Layer 9 of a small transformer language model trained on English Wikipedia (13 layers, counted from 0, width 64). Numbers have three digits each and are written without spaces.
A neuron's activation on a vector x is SiLU(gate . x) times (in . x), where the dot is the dot product.

Input weights of the MLP neurons that the questions are about. A number n stands for (n - 500) times 0.001.
n7 gate: 341604463432379300422326613320527526465491310587570498659706707523560211596573607640563474560503563430599312301594614430666624662489544568373448227353812468319572595464486289397529410407429513
n16 gate: 398478495445414579446545556451553642413389513421587637191287334412242554487476389421391524403685616537931321494602496557553473523645436575551519411284642530600604584256525495558449644470368698
n19 gate: 531403292471465479300189516346649654503468668472645328571251484657488486734486545317454265475660512809574471359377521246605586450714337529413413645538679416606612570451673487532247690398384352
n20 gate: 389583535527628568456313373539637553513723399438365530341439706531378607375806266421259292651368432461576520604418321679372348554475454433553342388514461637397568539533517581462542533595447303
n24 gate: 331505334820556712528640539593603410537761736507469568169377434514432332514698585741419528507473425697540537643789381491898399322312759632363569282663763604281557522579403576370432454496560604
n26 gate: 348599531647319513491555349639357283475532287457669620573436548347291719661467460311564274635734362537723233499241256472571327544471673621547451410549579172588604529472420514566600421460414465
n39 gate: 667205575632554734330417053380392482688416630217527438491511705552480691558536456723604533662477446456289337466420479474491311275642335538323658429628521467544791562445606685655619668544611465
n40 gate: 520244366453428281537495546263517656539715660476604168367487552690429532276557442492514520466318569536485503379606402371695372480623648418407612359291706406587437386336462445563406528529610772
n42 gate: 501495425450663615480597439531355630283481602520435506744558362395646581557467545436365295662390529497623423470371669672388431559268315513608312796313662729387492612490609499547267419386381266
n48 gate: 471493563580285478596537488554438356376453657356614451358479976186623626658353702494272528592508610331510431622536428483524321253455365742462550428895517555607596448598387391506521485718383572
n51 gate: 240481497674449478416649549509552396483589697538407506720787432339236523352465371421583498538409498571567651360492271467595807482404464461680444653435603329457220480448446655389519427642353402
n52 gate: 435402508479424421467247566508310629532793557609372629519533381410345587385285478293772619614700630397621529537322643544510445463646441418535476641466504430541349585428386400696419649204519372
n53 gate: 512618546577489630333312548625509432579683509687514531488618674537268451411421303565550777552459421187737752471530372555367528376518392645672455571394355436488424319499610430606444448598521408
n59 gate: 405567410539443386595438621764679369606616572566622473651536572552616670485460453514318044540284536569526381414517594485520476589558448254665257377543612484516639221414619384412543458432654485
n62 gate: 571451652300428575633306364556394565513521568582559345679387471610502499545451487318319337496580506403758638468289418568371313237531562440301445684503439475579518464441304306686514601527307501
n86 gate: 495666487545505640496456767538304556717459546515507597651382569554651441769513443556631277664648531497721128517482324531584493626606329475638611437266688428392603534362605458508600570343460557
n88 gate: 664445558498565296661423582465737430462585430590408585422553689403508620578282647579520653736464335656664415548307510322373440359636193514463222553415432272615455659414409280369416307364273488
n89 gate: 542398520559697587517650430433607479455425463372325302550657622513553479776429533422544583537539356542500569301649529476777430380441648615486389404559480541444385686350497347420163901754577345
n97 gate: 452711421540472489634574425399277379417540667280384507601721421608459472342574393670414321540845405222562422502528448359747536510430505345739580343479501534589649492519530332694693391119521620
n100 gate: 424495391768712639223317527599279500546532388337342714683636438560596782571657647563568233377476504692411494505504251554315547526634645438449789526619397373376493565523557369611645655340320660
n111 gate: 657611480515525264486477552208573555457446370398465739267348691405648479694368427189541633468530582753418321359474349712443465503476502566660515548562820397447392489342428490432415572397643304
n112 gate: 261585551275491687449306319553562545335557307452528498446458326412566430444499523614499596733558341281445638433387433477512724591476349417517782498536555298390533349498496404688781663531466591
n120 gate: 397632699402476469837403440436674457506591478624698655480452541320399688552604469644381583644481464630458644419458592683545336477589556505433450223450577490121357668416669437561320625415442273
n124 gate: 283565316844666525543621453610194488534668465693334443296676392444578418357493714381485597527607581478440599537522589494642620573436257476794450493492630246620314313713470404211434380588369626
n129 gate: 210759341402642704382639520441376404474693636462611461365513449374488704705154505325638578649524379591543433485421667540668642488485632794525500382466771492390726720262496734601722601359576489
n135 gate: 692436346557435563463641359461533433347720328261391432549461387317378531720604551682494435531513587365704369428325526365556651598411473702503314499357514593575548526299439502464268462117497455
n147 gate: 408362405380337506564457254412554390877561438598329548447674512409234614430472486384792532620702478518319469485452666433253579360659410368449582353350449225558624307666381734619563517451555492
n153 gate: 535522402543553603685679254628448711517624632211518550199608537433564530434476734498508593635562374459472457433494362369558384558465358509629482558699458566488614449284554194469533568475657734
n164 gate: 560241436347565602417437405468547535562497431636417719569594736443470548529605456308530529307804467356379342751589548526475379490264359534553601653446481506463447427600463535639745424430657597
n174 gate: 386582557435424665682431463663525388479640523793469483280580687601432450293425515522428550294551424756352511436508675654667471450493780551587374390604567181433418491465522514545422577552484412
n183 gate: 437411569387648530429238582403422432545685502711594597449396459339597393572307483408393529465535491501451542425550567612529593527504487559631423483290299472381525568485683353473283733252554565
n190 gate: 521672610577449678593455367723300613452582594352628596429461489430388529263345591557541376500362284684500550626523600351650494695501660550598203499655677426556509632471379432709610482597492344
n7 in: 747558463486594459399407438394608333420697234640500505414512650460606425656374768397550663498357470554480475453625399675481511527390537332347395511414400444321558435510550396491529282444410521
n16 in: 536553602412758546523432549551516618463623629541273461715442533585684501458416629411617723444339502480479715504515486481491238500591491372460392497372518701326669587290527466421389760550442375
n19 in: 377656496693699395531577512634456264439384398573536529596411580467648604679482434503396286256338563401443397568425534524693643495396254549499348411503562465515479560594492509454571229767392554
n20 in: 648562478668525469494767589445324470597428447422619651436352455294499666465374585584375513516460688473543543685291501534480449289481670513305414533444542538704288367635546374539509432608419408
n24 in: 524609759641563512609518506520276500492330317400501522444395666541618378397369415386419646448733834478528504633445339423774458599583515279582539532783515511566349372454639333532736471466473626
n26 in: 480491507644398529649357203469449503727572140416653530693549583406358756640516459465495718411610457436456569507630541483643450464266520479455434483733382344509683482510493349437533478716288485
n39 in: 464292514598553590528465666571714232481386445838653610561483484426428540388490527576598487592265473391639483653720559503591340373757347727477331355309562662426349267522582377531542457697622239
n40 in: 593512529537611657589333568478330545371566369522797590530584612537463568351444462668373637345702398548304594485482371484418271403454443626768405503391453280345424421493379443510375361435718354
n42 in: 445533496603486452571437469512230624635657312472535711422411405722292669412631190448379413486424361621573479416539466366657478541688395456411333480546459610706600486506465289588555429601513671
n48 in: 544424510533587498456577484270738412263401610532576413603439522409450576595635444589511539353612286300596477591562473506670495439476308148379302526553370578415316379594792478420695333383383598
n51 in: 553388389547570550786613533499823502460433546418548413549602615269516577378552528519235599418346673449454577443547316503535464510571517628567469486551506487516404428292379620510471721454509391
n52 in: 613508600495507599511478532600531386374599524374279532345410565506450280476354515814521514458762532504636375598506404438392576699486403449535365693609451535620356350364519486601476462651592654
n53 in: 347547435422409698638411325470280476456412532460389444574418306712548500370518541421366378345532476606579685639367519334729548492539457569308548559444447453741628507568252423489596455502510597
n59 in: 525555554659316457669326498490404641518622303423520344605517377478524634413361478681438425210376642710292608252475467627646425535327428468367456584409546509509427438435283393413292417579342562
n62 in: 649467441589414587449282514569440412641525377585324444455400587307522646567425544460543458531460424493541547693475359341567419502707575585368681608477451315447622695355506362764538660391567481
n86 in: 490562659681267646534550320672427713444495499212272586558437284434696527516571463608553407565743340344652456466253335635389397660466712439480437543716354500514557301537450497568540481542346653
n88 in: 444706536705571595617413354728416518611504354608375593594556355411472510654413743384422558392497572524627570332427392462332422831606358458572328554629584424447459493205431373313556520545572592
n89 in: 605496434387377477597459447159500473449458508526462400430449305325502348528560518227443747760389482365454650548646326669309294491623510511508384401472561452545465321639628384323362570529497559
n97 in: 568698357570530564483515522552343336605680412587441249715330294605332473503460536429531679598467737445711635614423498430597517365578413321481429344517549657677418501637483346540646502554448456
n100 in: 512382658314680591441382430411342580692283587153615469617529553570469861288400572510591384521551431360511505664424572353524397407457332419382511425465513489649267618483579510371375745500690636
n111 in: 413545435609497483516408495469393485488441663615300459547583598640408368669732405496622578701648420255496687686470704363329605520512330620459581458490454695501462394592474227466379567513450550
n112 in: 329514406466491486436418594473484254389513451395700486559466540353473347501469469489626285685664582667720467461461443650523632429507516458650176394381341607583316523491619483394548624405501622
n120 in: 543439508304410463377523529735590340393586271672517475318630566645283412545515575652677626302493613526748752459528397403464511430477322736576429678368345424699462367542455604757618620442332639
n124 in: 561800394489329575616499540645374668304691524363612444794483691414534459599357690467294409459592761280633508659481631501533535651496575611491444304512532404581683537609510690402472555459643411
n129 in: 426401584425498819452475391520302354520379591511597666628354249673440387456376443758520577590499621290651504313471431383480507733661347589571511358518327480593606438393369846648569787552596387
n135 in: 331781624608691661354452447481379669482237552544578151445500467396344600780260434685660515624573373338501606503528531443520548524538445568377460607574478427549628585330551345681534685525596415
n147 in: 338575461571618546667800586795335480489358629683489709542340661697427477626303370429333529339333440558565499484618555435359677590538437636377436449386643569508638433526712698532555553644482506
n153 in: 518587425802418508612636568554560411486534588499467344568394401350523545660491622444457448434262547671464343375773424585521320709472441478516667343429519721633343405236359404486666520485375380
n164 in: 424447592676654612572638515501463454464402455627485569605710565355502428467394516407454659643335343426581663451504730700324517512253347513427677409633580504381630589332551506421527435343549395
n174 in: 484339373262540375212591299477699361550439701448496723420387603482439316480478723581362358545506553583625401647570437489395533453514504445535278585448455520538383245513483689284561474592728644
n183 in: 621575475634376384658548529612428366477641342460654429755539649614546566521345635432474550586439546578413397305700470563411602870427500433300434508594510405567514476566542393357509406424475602
n190 in: 559312579355345596657626631571567487657753526457483408229423514636546465462526517524315497499679338380440490490556552211581455499364448479645515592589477350546507509514418390668534620501503821

Each question shows a token from some text and the vector x that enters the MLP there. A number n stands for (n - 500) times 0.012.

"p": 446518650395555429699442694599538525562239549317396502517349478404558478590609491478574346562596430349624634579365483481543565616453593516334537458464416483523702526449268307476469460417561594
Which three neurons fire most, strongest first? n86, n62, n135

"en": 616415528390710389519551828551526599353427429534420586451539449582565553539486577475483443527261457582437377442695645586609696470444346547502558637434531537444389431345514730422519483611456377
Which of these neurons fires most? n51

"| ": 588410624402477418416554561681529503502453474612530537415465391603605500395477492433600330512589526510408760574312541464665581622406610424503489717544275528472541641547472552582537555403488465
The two highest activations, in order: n190, n62

"beg": 694628458587538506585405545479357578340465615569535609603333453642367508372648230421394561467705539330580474426516268365508580620374569478449555452528441591538333422413406446583455348398439561
The two highest activations, in order: n97, n53

"Film ": 433590510330594390492560535608329504487574412507541632492512452456468439366413458540514448446509561521579538592545477451335679438291624455589469631480163520607427360493457470400531516438547643
The two highest activations, in order: n52, n53

"but ": 379577682484427571319540409653531611413508603494501442530583658484532509616460400336555533490489477473537487431341465471522522510417467424400562602472152522585507394619548539380530488348468501
The two highest activations, in order: n48, n53

"are": 448727637493533530480493463553596526521461537549421452502479530599498593384658505533296403761348487348717430552293502397404634586475611578370453466454476438387388397518461723286685474456368440
Which of these neurons fires most? n20

"Le": 439576668487585429646429582477570702440450455471473580501491455497521621410571563342563376609307560301519635594244529472442412528533361552532506659470380492448336322445472550544665431471632700
Which of these neurons fires most? n88

"R": 528581769381710394553564521472437624475296515388589597438606456502472621466670393647446286478340576572393450550470602549429511602270492514457582585427448684518561547320447409470469409567549558
Which of these neurons fires most? n42

"u": 549506756571567579719476659556599721496370469609529601490509429705431495489532547478524610516317535478590536426488543468606480653656589513532589369197407499387522593584493495484544577636440624
Which of these neurons fires most? n16

"il": 443405528416427472569423718470695532340556261549667457560437537503557534559557478488670512301404425543489518279505642382671604493417713574400506486386537393574378622426488543377563484239578558
Which of these neurons fires most? n7

"4": 539284668439531589680504514633570371532393556481508606602557439541496621433567497565544419515488546454652619471328612324523505477454456441267282367429463638546346501495551511472661410405729343
Which neuron fires most, and how strongly? n39, at about 1.5

"it ": 532468530349550574563434502603472534435529418591475559499452520607477492611505475547480446490469497479496553454564459535493581463385524394411391582509031466534516438540481535427536590504487529
Which three neurons fire most, strongest first? n183, n53, n112

"st ": 557466527415597468585309569684436458423466378476516462518463432574559596459480639509446388495475635435513504551413291449515428554403449315383453554577240439874577462552531530692566538398526525
The two highest activations, in order: n62, n100

"were ": 470721535519456396325480391646544618488560705602611441565399516457636436605478522333533499514493502426582371543371420411528538610430445454310553502495175443568434537408470537463550460412525485
Which neuron fires most, and how strongly? n86, at about 1.4

"ek ": 435496540286726600535554496606451609554550472494447461639463317537522504432509469460471568475398483391626441518593502398499461494403551369402501601460124476551504465488507446528513623591483599
Which of these neurons fires most? n100

"id": 451557393495522507598369716340497422362368393520669659441520662529364484484582528567456661405417477517489580575607568459582705504396611536525574527453564717448365424581594415457394320537462172
Which three neurons fire most, strongest first? n7, n111, n86

"Music ": 453582615307609408540634388601349490457542440582492575487404554507485526424446554473447500488547442421579607578619513488380607416321613558591464637418179362551400414530365497497582505398527627
Which three neurons fire most, strongest first? n53, n174, n112

"ev": 477381432670491558676688720633486678376428464542540405471506577384463330458562345551560353372476439502448566408524464173579411598409457512368317557305463455423410546565488488453445482509585532
Which of these neurons fires most? n40

"|---|---|": 518618423440606455598498349618479419413672467493493588514621572368632604626411513341466388502497477421565566370309696477406596550433782359428491532216450584574527390493369678530509344486638521
Which of these neurons fires most? n147

"s": 564606622357683600411449787406534559376425545392544516575406524427477660446521455344592606523398701614640471527422385465489610555395579692272448570437532684593461502567347493357438526557398478
Which of these neurons fires most? n16

"t": 429606670303573458462469601493451626638341657336562376549417551545525623512513382688577437532447591480541522580436544428558732582399528493244536337480376430459558596512418629583631338412444404
Which of these neurons fires most? n129

"social ": 558695629444475426580579436705464488511534352353487553485492456380464495505470529492490533418429361537459469538585483446469552532281510282446536536499166418592473421626482486360501497414507597
Which of these neurons fires most? n26

"add": 452625579533468362630559654532263487480506438399427504580477508490371464594567388575371379495645669422672552551386285383568552576330765596513618483313505519659443476669390438461386349389480461
Which three neurons fire most, strongest first? n97, n86, n124

"198": 393382574342494503587667456625491411715453501613410718449500629553374274274517353556489517408503642423390399514494464372636540434426438413440458587332447547708383421484488629336653501381575559
The two highest activations, in order: n147, n174

"al ": 524587477369669603353535610605468456435524480576496558434542440555463437494515419529465454504518514544586574483520487437382599481346557415505480604452067529550510447495473448497461480514585568
Which of these neurons fires most? n53

"W": 551478906436484470506482547451426601431359568445474562490436407568442600517527291519458426561585631512556488499431491526497540486369544515407376498586381624576364568283362561548401505545660666
Which of these neurons fires most? n52

"ated ": 363737631472421570485600376655578447358559445588468492413411487490524555490572510313469544415501408473472452432359243548500471539357537497330415514665222426574411486476517440413630593441493438
Which of these neurons fires most? n26

"to ": 453678481486411429358448510615617669497469674586481567577618471321581516496403437330492600575517640352614548509465500448643596568448485452422480454445184563422513576613470540416374430416626419
Which of these neurons fires most? n190

"probl": 568630461501510475620474644534316597681453509476541588558414450568363295359624320476467472421408540505607453492364505394461489603445417512717598559564363673433341349512554527533576411332408237
Which of these neurons fires most? n97

"also ": 459549545409565538387425586610496583450654650591512568558708455517582400595472431272529501453571491421527444554333359434554577670479594294436502452476213532602430493539566495291448370512598421
Which neuron fires most, and how strongly? n124, at about 1

"tive ": 491604497488605515551455539621570503524490405547503530497437424551454562466529603550489472444482486530470617601511424547471555526349480384434486550461052446598432446462488413565568503555615581
Which three neurons fire most, strongest first? n53, n100, n112

"g ": 456462529415495515422383484702586508410498479622614488507493510579452426583562486593487427550490606436531543529595426448507624527390499466526482493511097494697441434582538480385467631533569675
Which three neurons fire most, strongest first? n112, n183, n53

"“": 610639566438569402498483378621537629414490526469311570466425537477427407602508471339596655329545606560535653518372582497574691601426407500435624588572289372525589361495490717352486510434646358
Which neuron fires most, and how strongly? n147, at about 1.1

"we": 300694563441547372574585585642394624361299573319338563529472501661290562309627412306295435604455507316545486592292592400631378546466476549493456519536473517453497401476500546487513652469566609
Which three neurons fire most, strongest first? n42, n7, n16

"amp": 499498553470537490769481650366700668471518555715482266521522396451496363482490585595305483436388230411540517519752472469604579629433538479405598544310412621406471560630536487550539406609477548
Which of these neurons fires most? n7

"tion ": 461708631358554722364635624593523434460593366521531503482534423482478521591539470410449425512490425464571468486457357451546552516346618359461439526561146500571552457595468448418540405561556516
Which neuron fires most, and how strongly? n26, at about 1.6

"el": 463483679372596340629499716555706605410417625591458588377521574454491549491545612289595561360411277262427622542680591583477384374465453635493604473426443598449540452367488546656446651463515486
Which three neurons fire most, strongest first? n164, n120, n16

"acc": 295649557430567405770410403717351517365531525429422575589561615462560316545585594485359533413555456512367526533355570445564577668472564516489590554458556459665496457545347518282417218425594617
Which neuron fires most, and how strongly? n124, at about 11

"like ": 456640683563396542420468453677571608383409592477517502446530496449489607541534405434484598528590536511552544448388557477562616536415504408417508524541129348493466421637500522479615596495517369
Which three neurons fire most, strongest first? n26, n53, n112